Layer 6 of a small transformer language model trained on English Wikipedia (13 layers, counted from 0, width 96).
In attention head 0, each number of a token's query is one row of weights dot the token's vector x. The head spreads its attention over the tokens so far by the softmax of query dot key.

Query weights of the head. A number n stands for (n - 500) times 0.0011.
q0: 521 510 481 540 613 725 666 485 475 384 587 457 538 454 629 348 312 546 491 648 424 648 619 517 259 503 401 618 490 498 414 430 404 525 518 500 619 589 517 611 356 420 479 492 395 503 421 505 352 452 630 468 446 550 498 550 541 426 300 538 397 454 335 338 389 583 604 525 444 546 502 479 489 691 546 495 482 561 527 632 545 496 627 520 535 424 625 453 677 642 540 450 521 597 591 619
q1: 588 522 538 608 668 569 458 584 309 435 370 477 575 530 396 644 352 494 430 474 350 760 435 494 400 531 772 586 515 529 366 468 356 475 573 350 358 404 341 483 379 472 342 387 388 527 478 608 488 451 603 599 301 532 440 493 579 511 527 470 465 483 396 458 433 315 406 578 631 368 501 556 338 538 518 421 643 580 491 772 374 384 479 391 634 467 505 569 484 523 741 497 536 405 406 504
q2: 682 472 527 612 419 577 583 542 289 507 299 337 415 461 554 332 343 696 403 695 511 329 624 445 317 490 494 476 547 316 347 610 514 313 408 805 475 500 588 401 409 549 564 484 202 560 577 527 465 370 449 595 583 595 525 538 564 405 512 709 625 433 569 498 491 302 442 547 635 626 533 714 434 487 509 559 630 310 597 511 579 475 564 460 544 704 391 487 542 414 459 632 597 574 415 463
q3: 509 576 644 478 566 504 454 454 443 611 603 430 448 445 651 537 387 598 425 441 525 480 408 412 579 522 382 435 451 450 490 547 593 532 502 533 475 467 502 489 433 479 567 378 418 327 642 534 395 492 476 334 522 473 553 575 592 459 549 420 568 509 497 583 559 562 456 503 551 458 616 641 436 547 480 576 571 489 795 666 467 602 464 477 562 523 439 523 488 441 341 358 563 460 539 661
q4: 372 510 411 548 446 585 518 490 466 213 542 395 268 674 491 297 653 626 659 556 571 464 579 597 506 524 419 366 550 598 546 468 770 476 390 404 564 563 419 419 273 451 612 629 341 675 610 433 485 382 433 441 480 330 418 436 469 404 407 524 327 517 603 507 413 422 348 493 421 583 457 494 599 626 523 294 444 630 243 371 493 458 294 396 504 352 472 551 446 561 413 645 473 532 390 590
q5: 443 521 465 594 378 439 445 515 341 400 398 556 702 555 520 648 526 443 412 600 573 577 594 432 304 511 590 479 418 511 323 448 501 627 363 347 384 583 507 442 382 608 514 581 477 600 571 493 517 450 571 375 292 558 477 332 399 593 429 415 480 397 380 375 425 368 416 471 438 359 385 468 409 576 562 499 437 630 453 483 471 505 427 340 590 344 561 630 618 560 604 462 416 527 466 380
q6: 465 429 494 360 396 492 465 466 340 506 552 499 476 424 437 648 401 453 664 586 518 652 460 551 567 517 518 578 425 324 413 474 383 613 363 479 650 662 222 570 537 553 454 417 454 502 555 271 550 424 528 425 254 497 466 388 381 656 533 357 591 427 612 455 568 384 692 591 394 278 654 344 639 651 558 541 420 616 643 591 509 346 436 444 448 558 676 531 400 474 532 416 592 406 543 571
q7: 541 525 400 622 480 554 439 453 599 459 641 689 418 495 605 402 420 546 415 560 566 420 651 388 558 497 503 772 627 384 500 595 496 473 411 547 441 407 473 471 724 428 401 404 586 619 542 575 425 583 601 531 652 607 575 669 407 606 501 333 593 646 500 586 558 577 427 492 502 671 441 415 326 482 510 393 495 407 604 524 456 563 513 699 582 340 496 324 624 421 397 532 475 649 658 430
q8: 477 387 469 354 467 456 527 510 457 719 564 473 485 384 398 535 433 554 673 470 455 517 539 471 547 356 634 459 590 464 690 717 674 543 393 600 515 328 226 405 580 638 389 586 536 462 438 499 578 501 625 514 386 535 551 580 632 508 608 477 458 458 389 421 316 394 520 612 451 403 686 535 334 542 481 422 682 400 236 404 575 630 377 496 389 460 518 556 505 433 840 408 476 581 696 440
q9: 222 498 553 602 603 535 318 432 828 510 480 269 673 576 668 616 616 493 493 490 486 698 503 722 385 520 350 602 511 474 481 462 623 755 647 454 567 650 602 481 498 415 477 451 537 503 492 512 751 524 555 551 436 319 586 404 435 564 467 356 509 496 619 478 499 568 538 453 556 460 557 631 423 450 442 442 317 605 591 596 591 489 438 533 328 503 670 490 365 535 366 610 535 560 497 359
q10: 451 602 590 412 429 517 457 518 564 484 513 446 680 470 608 619 554 470 644 372 408 693 658 532 560 574 612 635 498 585 458 639 344 360 583 565 436 268 377 633 536 633 539 521 399 475 611 382 545 336 618 467 377 466 369 322 419 599 333 458 271 433 413 614 414 378 519 714 485 623 536 523 523 626 490 512 427 623 620 510 405 269 383 327 481 632 307 599 476 720 507 485 549 528 589 436
q11: 699 737 460 465 468 659 590 647 470 496 456 439 443 562 492 591 584 419 544 481 641 422 493 364 333 409 574 616 326 539 646 365 361 271 438 602 477 439 529 550 460 325 382 284 326 747 414 181 660 437 569 497 528 672 376 456 248 554 512 342 389 412 695 559 562 285 544 451 470 611 621 570 625 480 459 471 548 397 491 559 667 270 494 450 362 255 565 628 433 552 646 620 624 606 526 435
q12: 315 431 459 469 647 479 400 404 330 391 584 413 506 441 683 501 487 550 288 475 572 415 633 675 494 415 249 608 459 590 453 556 582 485 551 372 604 531 601 403 444 526 623 368 531 395 467 400 531 753 579 400 662 420 350 426 511 596 543 456 522 507 529 605 675 512 489 344 444 289 554 527 485 381 525 524 606 671 396 296 405 256 387 409 601 480 544 591 502 625 578 621 552 419 491 415
q13: 480 593 547 464 380 650 512 420 469 320 677 602 603 627 421 518 440 448 280 602 492 464 481 478 428 560 448 504 439 549 354 623 510 747 444 600 428 598 376 321 488 808 481 689 301 364 395 534 642 532 573 694 562 468 461 604 486 441 702 523 482 511 463 645 457 555 381 486 628 615 528 591 406 644 516 574 428 396 403 464 736 432 585 654 392 631 400 520 374 583 385 613 673 595 437 293
q14: 296 649 297 458 426 462 313 514 436 574 514 593 497 428 483 385 343 532 436 262 377 493 634 362 855 412 626 345 371 670 441 378 630 629 454 421 533 405 538 354 347 519 413 442 558 440 420 502 630 525 454 474 514 568 452 450 649 465 385 407 552 652 691 742 663 619 519 578 580 430 423 660 346 629 250 373 456 676 559 508 514 478 472 573 535 406 551 543 318 464 528 394 474 268 485 600
q15: 623 732 518 422 472 569 563 589 653 408 506 573 539 399 468 459 285 532 454 434 328 321 515 520 629 806 449 689 394 299 404 404 421 389 587 464 562 433 494 549 462 381 350 530 631 567 468 240 476 686 494 552 554 474 368 575 475 602 609 306 533 540 389 545 514 620 382 459 732 434 418 391 579 610 595 520 547 269 542 612 488 461 470 429 526 517 629 439 571 577 464 587 329 430 543 291
q16: 456 384 644 415 542 506 536 478 471 687 444 718 295 592 608 446 472 514 316 691 447 471 494 565 550 735 313 478 605 541 572 649 559 546 573 413 588 511 648 452 501 589 540 437 587 460 514 441 500 581 423 411 668 358 454 446 577 428 594 414 666 573 527 436 564 616 480 556 386 628 418 536 526 671 479 681 468 421 718 482 486 567 491 637 371 201 402 258 527 427 671 245 464 343 462 569
q17: 468 341 475 359 658 507 665 282 521 577 504 479 602 597 430 600 460 474 458 756 546 615 532 494 403 426 590 648 467 534 492 519 353 648 422 554 594 495 514 471 320 584 525 382 607 409 534 657 452 474 507 506 376 600 533 533 462 386 475 411 343 410 253 220 544 484 444 587 401 548 425 450 448 502 492 583 366 609 564 595 480 597 453 464 572 552 540 455 520 611 600 426 403 536 491 432
q18: 394 491 414 374 519 457 408 458 392 474 469 506 609 473 356 531 687 518 658 575 527 540 319 602 431 504 723 486 465 405 486 473 568 616 532 479 474 668 638 463 362 359 522 701 538 487 484 544 569 443 573 432 458 361 619 494 415 453 295 567 480 398 545 399 504 354 393 528 377 432 461 361 405 500 560 639 515 431 340 598 561 585 517 576 542 657 483 504 511 404 714 520 581 459 417 603
q19: 555 599 607 544 448 404 494 414 531 517 352 479 354 575 532 567 442 445 424 366 561 242 586 533 522 532 546 383 681 612 615 719 552 433 529 544 518 548 536 565 744 761 589 397 530 475 512 748 434 332 616 600 637 517 566 402 562 386 491 514 563 638 573 545 492 563 438 482 557 643 521 560 547 616 388 582 623 398 646 377 573 593 465 579 444 445 417 348 617 456 412 385 342 386 627 462
q20: 622 607 441 398 467 590 516 512 466 582 669 488 517 396 561 545 387 552 489 527 253 614 458 380 409 487 694 436 501 663 445 401 406 521 547 453 494 485 497 390 341 527 287 582 449 482 396 632 473 445 455 456 542 505 536 425 513 450 493 555 454 503 455 410 483 449 433 730 462 450 595 444 351 443 518 508 386 417 485 694 503 606 475 510 473 478 434 570 524 480 576 418 540 429 332 417
q21: 518 489 477 478 514 559 525 527 447 476 451 539 514 344 563 636 497 765 602 414 546 582 464 489 427 530 447 488 447 551 484 580 389 531 346 561 481 565 342 647 454 402 651 372 373 394 614 558 563 417 545 521 258 578 558 512 434 456 468 483 555 608 527 613 502 552 533 391 640 407 617 469 505 594 533 616 530 538 530 547 366 502 334 613 514 588 456 520 502 438 615 574 549 423 576 653
q22: 493 395 441 320 587 609 423 628 670 469 674 439 663 526 579 283 596 405 453 533 510 409 416 514 498 388 457 640 608 482 515 612 379 464 513 605 547 390 464 538 255 404 326 505 369 553 491 565 490 532 652 397 503 303 521 503 297 592 449 605 366 469 589 474 339 556 521 685 494 563 510 452 484 455 570 606 464 593 637 330 548 481 597 380 554 589 422 520 585 443 407 598 468 500 561 699
q23: 600 436 633 344 482 419 660 488 538 518 442 510 623 577 671 421 415 452 534 552 492 470 619 422 444 537 305 508 566 492 399 420 502 494 464 436 560 490 478 568 573 705 574 432 545 572 417 469 469 465 639 355 397 445 343 578 402 574 514 365 480 390 407 452 450 474 441 566 535 513 502 637 467 548 670 358 542 569 589 403 541 494 462 459 339 291 506 494 453 527 312 502 490 452 598 595
q24: 599 473 548 527 685 528 442 682 454 639 409 546 366 610 295 401 474 507 581 497 553 566 560 555 563 338 475 703 484 627 418 546 590 682 396 492 373 358 324 667 645 437 447 637 273 389 482 607 339 346 495 598 490 473 361 628 441 495 447 595 378 500 401 421 552 467 584 544 500 443 449 450 410 523 326 592 527 658 439 610 673 365 365 516 592 391 438 554 470 614 727 642 542 425 328 529
q25: 423 548 453 499 424 514 316 417 592 623 387 414 468 481 493 593 424 670 218 387 312 412 435 414 390 412 553 562 478 286 547 385 613 550 420 317 504 519 510 498 351 367 345 265 550 563 499 524 425 537 623 658 522 446 504 521 688 483 483 560 407 531 686 579 571 550 409 639 508 540 500 443 478 412 438 602 313 626 217 734 327 546 449 485 398 212 667 444 437 646 764 476 597 677 427 576
q26: 191 648 473 598 654 490 468 735 567 746 429 439 439 486 516 645 560 342 518 523 628 570 566 392 636 611 427 539 390 465 618 482 580 630 445 618 394 367 571 541 736 527 556 579 541 499 540 377 622 500 457 479 582 530 374 619 396 514 328 259 491 431 756 508 557 624 611 398 469 493 314 476 391 403 464 443 513 552 373 473 686 534 589 468 423 297 494 316 250 618 375 559 356 559 399 344
q27: 595 369 659 691 402 431 802 455 397 442 468 347 665 383 670 402 493 418 613 520 394 483 358 485 437 528 489 496 481 684 237 500 465 417 522 746 338 603 391 720 626 683 444 498 338 568 432 509 412 707 460 612 645 498 593 513 463 543 505 367 491 358 331 570 527 566 485 593 520 414 573 604 577 664 564 417 385 646 475 469 635 589 569 603 502 457 449 445 403 369 538 385 568 603 635 333
q28: 328 367 583 259 525 499 296 605 688 353 598 412 407 723 511 489 744 352 520 587 542 571 268 421 620 450 723 466 816 485 229 711 379 587 476 637 429 685 271 599 299 473 404 508 391 503 308 435 530 477 635 393 634 571 505 397 545 582 559 546 363 365 357 557 470 665 609 566 501 556 561 514 616 536 325 402 621 620 438 281 338 546 501 568 577 634 561 493 571 551 481 615 432 510 476 347
q29: 523 372 425 275 341 514 423 469 559 446 563 45 488 227 401 513 399 375 622 394 426 385 439 377 547 538 610 306 493 411 537 449 561 529 391 431 436 447 535 414 411 445 606 434 335 304 548 313 354 643 364 493 639 413 602 419 449 407 646 540 404 328 630 365 479 551 211 487 478 556 568 502 350 396 572 549 615 475 436 447 604 353 536 364 532 404 578 533 509 533 518 390 656 659 637 573
q30: 551 565 700 480 378 719 502 589 537 472 535 524 560 537 623 565 588 537 658 381 484 494 598 437 360 414 415 379 476 602 444 443 293 332 561 552 319 382 547 523 407 579 381 598 426 504 576 546 398 424 596 591 484 409 676 429 543 546 276 473 529 489 399 636 743 420 682 449 300 577 679 633 460 352 624 361 455 490 496 401 443 684 449 655 564 593 433 514 406 353 462 656 342 472 567 303
q31: 516 480 556 285 514 494 589 480 312 457 540 515 723 432 328 514 497 412 495 420 458 590 499 460 468 702 517 298 672 388 574 546 390 601 470 315 441 408 505 500 375 470 492 418 637 405 346 482 294 647 532 474 464 543 625 579 305 395 235 639 495 483 350 536 594 455 618 529 438 631 624 601 626 567 549 693 569 628 291 642 292 504 528 648 438 420 484 593 329 565 412 371 571 448 592 530

Each question shows a short text with each token's key, already scaled and adjusted for position as the last token sees it. A number n stands for (n - 500) times 0.0024.

Then comes the last token's vector x. A number n stands for (n - 500) times 0.0089.

0 "==": 311 556 482 369 685 492 609 314 422 636 162 564 484 418 519 499 437 471 482 441 629 618 502 385 598 501 424 374 391 594 452 374
1 "\n": 434 511 542 413 546 582 674 216 373 585 176 512 518 458 518 367 384 514 493 546 707 595 539 423 623 496 308 403 550 577 461 461
2 "A": 522 472 547 482 490 560 711 413 583 513 473 551 648 518 530 519 409 412 417 459 552 551 456 454 617 498 341 423 586 644 554 490
3 "n": 605 679 530 558 483 633 676 257 449 619 294 416 446 472 542 489 558 515 565 371 553 471 424 477 592 326 289 267 603 581 451 634
4 "t": 596 664 570 513 628 605 504 378 510 588 388 391 530 533 659 612 435 453 433 498 576 574 352 466 640 558 337 439 536 488 463 503
x: 478 654 688 334 314 528 314 233 450 768 733 480 651 533 450 441 472 775 584 440 485 500 419 695 531 682 452 598 568 724 406 330 651 590 496 400 400 346 554 432 313 620 644 737 328 564 431 489 794 466 393 521 462 609 559 501 548 513 432 504 585 569 436 456 436 806 520 433 465 377 413 522 518 518 451 514 580 586 594 529 397 529 533 444 571 387 634 770 578 540 486 388 569 616 511 651
Which token does the last token look at most, and with what share of its attention? 3 "n", with about 50%

0 " and": 510 489 571 355 670 530 702 211 386 585 201 448 494 403 649 569 634 413 543 384 571 600 287 462 678 447 426 237 412 601 439 451
1 " g": 457 620 486 354 630 562 614 368 559 592 483 466 579 301 626 424 403 508 517 495 640 541 595 488 667 474 347 219 714 562 448 566
2 "ain": 417 668 477 352 534 706 657 177 590 623 369 396 527 473 557 405 485 423 487 407 675 441 485 484 581 461 329 406 519 616 473 574
3 "ed": 362 666 534 409 571 597 819 277 430 599 361 339 477 482 711 470 295 543 533 352 608 486 499 492 581 313 311 288 454 526 438 554
4 " a": 529 613 544 509 579 580 533 348 501 569 327 499 501 492 556 534 490 427 572 374 678 581 504 396 647 463 264 292 602 652 484 498
x: 519 381 609 302 314 517 387 349 348 459 636 445 243 496 516 646 504 419 532 451 464 555 303 722 238 411 297 702 478 682 494 300 489 499 566 500 446 578 500 556 436 434 393 616 421 607 489 305 529 306 376 621 257 445 208 401 501 445 563 621 671 480 410 365 446 500 474 369 479 428 451 536 457 336 291 435 330 520 717 447 589 453 307 493 348 614 454 557 494 333 569 520 431 628 528 657
Which token does the last token look at most, and with what share of its attention? 0 " and", with about 40%

0 "ed": 546 508 489 378 602 553 762 240 390 618 234 349 450 452 735 472 691 435 568 467 549 509 520 485 579 415 388 218 394 506 499 560
1 ",": 280 491 555 441 602 523 743 293 422 639 238 474 507 381 671 583 424 390 555 346 583 667 349 477 561 436 354 211 419 486 480 499
2 " pro": 339 514 533 456 616 501 638 342 404 622 397 558 529 512 498 436 500 537 496 376 557 400 553 568 586 463 199 297 610 518 668 542
3 "duc": 576 782 474 334 576 737 657 288 534 730 242 456 342 443 649 426 333 706 582 370 771 450 496 496 607 449 380 191 558 535 553 446
4 "ed": 637 573 562 405 521 540 720 255 446 668 282 328 509 476 617 399 372 633 513 364 624 521 477 480 654 431 313 228 470 488 537 507
x: 500 315 531 330 404 538 390 395 576 610 726 409 404 534 456 551 388 578 480 520 414 539 419 564 109 443 443 656 603 890 596 222 314 531 532 442 504 498 344 436 305 357 373 487 391 631 535 586 511 527 387 543 431 455 589 288 709 523 502 691 514 571 310 568 304 502 658 360 538 450 432 594 473 262 489 551 525 671 544 603 521 457 411 502 465 499 611 803 638 535 440 530 644 619 450 510
Which token does the last token look at most? 3 "duc"

0 "t": 465 357 419 528 566 614 625 337 550 584 306 294 536 431 777 585 628 433 516 517 472 515 490 517 557 395 352 336 526 420 450 658
1 "il": 382 586 469 379 484 641 715 247 558 592 149 494 546 441 678 519 459 381 629 518 551 482 405 423 577 469 453 264 379 497 371 672
2 " ": 512 587 540 478 634 588 645 373 451 634 274 430 386 382 624 508 338 427 527 391 613 522 526 447 698 475 287 219 428 418 445 526
3 "1": 725 636 567 421 646 639 636 322 526 571 165 500 347 392 532 474 362 453 555 341 580 521 366 485 627 477 281 313 220 363 562 567
4 "99": 666 626 564 638 499 696 769 377 486 707 171 550 246 386 679 471 518 656 573 312 551 530 571 537 678 438 285 447 442 310 523 384
x: 544 610 544 518 558 409 512 421 371 282 560 211 470 513 535 717 412 557 497 417 502 410 404 513 115 523 318 651 481 527 446 460 143 503 453 535 505 505 696 550 450 441 525 825 421 481 543 475 438 559 207 629 347 716 347 563 620 683 361 570 543 406 472 642 430 433 485 433 526 338 754 423 590 592 631 570 430 520 360 739 394 458 367 581 485 482 494 532 558 480 506 684 581 455 593 557
Which token does the last token look at most? 3 "1"

0 "1": 201 472 585 406 475 656 668 313 466 659 82 446 329 372 557 490 501 311 446 384 568 478 327 485 606 429 313 323 298 335 572 511
1 " and": 395 562 556 415 658 543 736 192 321 579 166 455 434 385 644 615 560 440 549 363 617 600 328 455 627 438 409 216 440 553 445 435
2 " ": 532 678 617 460 645 587 627 341 384 651 293 435 379 385 561 495 328 440 497 362 582 495 475 500 728 504 254 237 477 394 469 456
3 "2": 763 630 538 455 638 584 659 412 600 528 258 564 429 410 421 511 390 426 497 346 573 533 361 553 679 448 243 326 286 380 608 497
4 "02": 729 639 559 548 614 732 748 374 458 736 91 565 171 402 644 440 571 670 502 347 563 510 572 584 630 471 271 478 481 407 517 290
x: 639 673 594 487 535 519 588 388 363 382 582 266 457 641 503 725 388 644 509 447 499 493 386 542 206 538 486 723 478 546 468 509 223 487 598 518 522 576 542 501 502 495 564 741 273 378 662 361 377 662 359 611 275 786 442 438 566 593 403 710 657 386 519 591 425 434 565 407 517 371 620 456 530 531 601 469 453 572 313 642 180 356 424 552 581 443 469 562 567 534 509 716 441 478 588 592
Which token does the last token look at most? 3 "2"

0 "B": 467 487 501 379 420 617 776 426 527 549 341 493 533 531 678 589 594 447 433 444 649 481 533 473 455 357 256 362 470 490 423 615
1 "C": 446 515 546 387 523 695 771 461 429 579 387 603 570 582 742 578 470 451 493 423 569 528 459 500 422 421 298 385 468 499 431 610
2 " /": 515 523 497 386 388 646 689 358 358 559 369 578 498 531 613 578 516 504 543 387 644 535 520 410 516 505 380 287 476 456 480 389
3 "A": 637 546 544 506 455 607 661 423 613 569 375 591 547 560 718 595 504 442 361 446 605 553 581 455 589 579 237 410 512 621 461 494
4 "N": 610 503 615 479 443 641 651 430 433 486 336 544 588 542 695 571 607 565 463 393 587 587 408 472 433 496 308 435 385 517 465 448
x: 448 576 488 415 266 483 423 360 172 338 696 436 283 566 642 532 326 594 477 595 474 437 358 633 381 465 327 656 402 692 445 354 283 645 529 400 625 445 426 528 416 552 645 659 516 557 383 454 620 752 603 692 364 518 493 269 625 548 635 484 480 431 523 652 597 449 441 453 332 590 556 624 501 676 482 382 539 582 433 669 489 346 396 261 566 536 550 576 458 437 578 428 752 472 455 441
Which token does the last token look at most, and with what share of its attention? 1 "C", with about 50%

0 "01": 203 514 531 482 485 642 768 430 466 623 200 559 366 410 594 509 463 378 414 380 505 513 490 586 625 361 351 497 400 472 490 352
1 "9": 335 675 524 413 472 657 715 379 455 663 149 465 524 382 510 539 145 375 578 355 587 517 449 523 662 286 367 279 439 393 414 485
2 " he": 586 615 683 519 649 619 613 238 418 565 221 416 520 460 581 480 453 634 538 406 590 536 557 600 575 440 209 336 665 522 443 404
3 " was": 491 569 529 476 600 542 652 204 526 650 233 360 474 496 609 374 318 550 642 365 690 641 417 433 557 263 390 285 510 474 467 526
4 " se": 525 503 598 415 579 626 513 248 513 577 286 467 450 570 540 453 499 614 590 317 646 439 505 476 630 480 208 265 682 533 575 517
x: 441 400 615 448 415 416 441 345 437 590 574 304 225 519 537 627 450 436 577 641 397 333 510 650 226 544 465 667 673 631 483 210 328 651 553 499 456 602 496 354 602 366 492 770 386 588 584 393 487 416 589 621 296 432 605 242 741 386 749 639 553 630 511 493 476 525 370 440 376 674 375 499 536 375 501 556 512 476 347 514 501 511 303 444 411 440 470 648 567 355 492 543 485 647 597 659
Which token does the last token look at most? 4 " se"

0 " and": 510 489 571 355 670 530 702 211 386 585 201 448 494 403 649 569 634 413 543 384 571 600 287 462 678 447 426 237 412 601 439 451
1 " \"": 485 471 556 431 562 589 762 256 339 577 336 512 526 408 508 441 531 516 565 372 570 557 423 458 545 379 423 210 424 678 468 570
2 "b": 454 474 618 416 568 586 740 271 584 534 379 425 561 483 407 359 471 496 496 491 526 489 537 519 653 497 263 304 560 486 598 530
3 "as": 527 716 384 388 395 642 749 189 599 685 269 397 586 389 701 590 347 621 603 260 539 560 306 485 611 399 357 285 561 481 476 598
4 "en": 588 698 563 518 446 705 621 351 436 659 288 448 522 480 629 431 534 578 570 418 646 437 511 493 642 359 358 330 458 511 523 605
x: 417 529 467 329 317 571 177 398 327 453 734 310 507 478 411 606 489 492 553 491 450 508 525 796 225 605 438 562 577 727 591 212 212 675 546 503 513 476 479 399 643 465 433 555 282 580 378 408 545 556 399 688 350 509 574 303 632 495 583 528 467 470 306 526 453 518 599 458 434 428 417 541 417 405 600 570 389 579 604 482 435 475 503 449 677 415 617 653 432 485 432 513 559 644 193 553
Which token does the last token look at most? 3 "as"

0 "-": 378 533 635 292 592 748 586 382 388 568 289 555 546 497 557 493 484 424 418 438 541 421 480 503 711 448 322 363 405 482 466 485
1 "b": 455 473 633 428 593 600 691 304 571 478 384 443 565 501 423 361 547 482 438 531 524 458 527 544 682 520 261 321 494 486 623 515
2 "r": 511 665 599 421 541 775 729 337 630 720 285 385 453 417 554 638 209 410 471 450 518 496 370 568 509 442 271 304 469 462 646 553
3 "ain": 429 741 484 377 353 722 629 203 508 610 221 439 512 456 720 479 416 539 524 378 670 464 416 426 516 493 460 336 434 592 401 646
4 " s": 490 521 446 442 568 658 552 390 483 550 494 567 577 452 628 472 475 493 555 323 471 463 555 498 670 539 281 266 511 730 547 521
x: 485 398 638 417 423 567 470 334 298 649 380 490 349 579 514 605 623 544 689 583 532 442 218 543 366 523 466 672 456 701 601 241 472 616 547 521 481 257 710 610 687 425 407 581 500 556 530 310 477 311 534 730 311 437 355 135 542 532 541 634 518 512 454 624 333 347 581 594 351 555 416 564 422 350 454 591 331 582 617 525 636 517 297 597 519 554 558 625 555 486 473 473 561 492 538 478
Which token does the last token look at most? 1 "b"

0 "ut": 449 351 454 449 439 423 642 398 629 641 395 543 509 499 628 554 569 487 616 437 509 594 444 495 591 328 529 262 334 480 413 598
1 "ion": 381 471 497 482 448 533 737 290 531 602 268 455 442 520 696 491 468 415 498 337 590 525 542 520 651 366 372 205 349 483 399 639
2 " to": 547 520 563 500 631 598 683 277 491 592 289 465 603 423 594 431 403 480 635 438 532 503 444 466 559 356 274 236 495 611 454 465
3 " med": 489 682 448 432 511 546 634 350 551 785 567 551 516 541 473 446 375 544 567 412 697 486 414 562 661 494 419 285 459 433 475 424
4 "ic": 671 663 480 518 555 621 633 190 563 773 344 587 445 566 729 515 440 725 631 261 617 523 370 544 510 440 483 192 469 480 460 451
x: 484 555 640 351 473 638 379 395 678 616 601 410 526 659 696 541 626 450 487 313 470 539 567 672 230 637 453 554 723 647 532 178 442 539 253 515 530 160 542 386 572 345 409 651 441 491 601 449 572 623 726 588 375 512 471 407 653 538 462 512 595 349 533 688 484 486 371 500 489 504 550 262 443 514 531 513 567 640 454 466 517 575 370 411 595 595 476 800 549 674 508 444 591 529 502 537
Which token does the last token look at most? 3 " med"

0 "ank": 472 429 562 394 440 630 617 307 541 583 260 444 510 524 632 532 451 374 483 556 674 454 484 473 646 478 411 360 414 554 463 567
1 "a": 508 578 640 394 522 616 691 274 497 481 313 494 587 569 784 613 358 409 528 316 556 513 468 538 611 423 374 219 506 517 453 603
2 ".": 574 602 539 520 564 532 640 361 351 529 296 598 456 388 524 560 500 407 500 392 668 638 525 491 587 476 330 356 441 678 511 391
3 "\n\n": 618 553 426 412 613 522 693 271 400 563 230 566 510 387 520 445 554 533 560 358 665 558 530 443 553 451 353 345 412 667 449 401
4 "C": 601 484 595 418 630 608 705 423 452 573 501 614 621 547 589 413 532 518 499 425 573 525 484 495 564 469 376 465 613 563 571 476
x: 489 316 564 510 393 535 306 260 249 527 566 584 526 528 587 556 465 516 548 624 491 505 202 471 556 487 249 557 439 965 553 384 369 712 505 535 356 396 533 451 520 526 468 606 442 501 412 471 580 627 663 711 336 542 336 315 494 438 602 682 425 454 524 570 368 606 550 404 581 656 354 403 482 578 466 241 468 420 437 663 542 452 422 366 511 530 554 594 631 333 485 692 654 374 499 528
Which token does the last token look at most? 1 "a"

0 " In": 380 527 561 351 562 572 610 353 450 636 370 569 559 620 571 433 501 488 449 514 524 480 404 477 642 588 392 375 393 459 497 490
1 "st": 416 427 508 372 610 684 505 373 482 684 399 433 500 607 495 423 475 360 440 542 511 452 401 540 687 578 375 427 474 490 712 447
2 "it": 471 693 372 355 653 667 587 193 566 835 313 540 522 567 717 561 284 476 614 338 580 582 359 510 696 521 457 202 557 377 558 489
3 "ut": 590 620 419 441 473 489 584 386 641 647 360 609 466 519 629 590 429 467 531 392 662 654 345 423 657 443 517 262 379 427 550 598
4 "e": 611 609 503 467 533 628 649 197 458 634 227 530 548 600 689 483 510 518 574 367 586 607 447 454 682 434 319 276 531 357 490 588
x: 451 529 492 460 420 388 218 514 490 459 612 378 514 555 504 480 497 450 507 599 406 492 429 696 214 468 335 626 465 586 667 74 459 602 397 632 348 434 397 345 579 410 339 632 233 697 534 435 580 530 501 691 318 643 508 338 689 582 540 397 582 385 334 655 562 661 510 464 570 410 614 519 487 469 541 607 606 581 401 473 601 551 435 457 482 443 639 740 522 472 590 528 753 539 504 343
Which token does the last token look at most, and with what share of its attention? 2 "it", with about 90%

0 " in": 374 456 539 348 590 585 609 298 477 676 313 556 523 650 456 457 485 462 459 524 564 488 371 465 680 567 354 290 488 483 532 438
1 "v": 382 588 577 449 609 592 563 296 421 663 389 455 503 471 487 423 463 419 389 376 514 560 510 528 680 565 261 337 546 554 637 402
2 "est": 457 614 539 443 497 515 569 267 578 689 270 396 491 444 721 355 431 485 444 390 590 538 502 475 634 564 380 391 552 452 583 531
3 "ig": 620 662 534 445 368 525 673 319 613 655 283 519 510 489 579 473 465 564 535 377 662 545 389 373 594 400 476 204 475 427 497 624
4 "ative": 550 572 541 545 492 435 612 239 410 576 362 521 504 505 660 469 502 452 441 383 652 496 476 503 603 438 420 354 375 475 546 549
x: 605 487 537 313 366 590 324 645 369 551 618 372 454 474 523 610 466 567 405 507 372 573 525 592 193 356 291 676 269 674 676 399 433 689 384 524 533 524 398 510 362 386 379 406 342 715 546 401 490 591 539 677 530 385 473 229 647 522 591 458 471 171 264 627 418 420 459 393 565 525 524 410 379 362 466 658 532 549 450 394 389 534 370 537 620 466 621 716 534 479 610 555 480 598 501 410
Which token does the last token look at most, and with what share of its attention? 1 "v", with about 70%

0 "E": 330 519 491 348 508 700 718 475 434 503 223 609 561 553 729 583 526 415 454 286 581 464 496 488 618 459 295 287 361 468 509 614
1 "g": 357 720 483 392 631 643 634 351 514 603 343 467 461 386 581 467 402 429 542 527 655 513 415 394 748 597 352 187 426 461 421 486
2 "n": 514 596 620 447 615 690 625 303 533 655 252 410 474 531 633 480 288 391 379 456 544 396 409 470 666 383 301 286 522 513 459 598
3 "or": 574 627 620 562 477 583 651 290 547 610 185 452 437 564 756 489 417 334 425 373 554 530 494 444 713 413 349 386 382 409 523 512
4 " app": 656 445 527 348 543 570 627 336 499 742 305 401 498 561 642 380 540 548 544 462 636 527 545 444 551 539 358 257 640 322 494 496
x: 390 372 656 439 255 517 374 324 546 739 663 372 525 547 583 841 468 502 515 614 399 360 444 694 228 621 440 640 634 639 454 390 504 564 523 459 482 632 316 444 461 371 582 648 428 551 613 227 445 465 517 667 306 476 717 281 536 340 593 642 527 674 482 503 452 557 513 524 661 508 571 395 463 495 451 297 619 511 496 573 420 464 304 388 386 479 617 625 598 557 507 621 676 381 636 500
Which token does the last token look at most? 1 "g"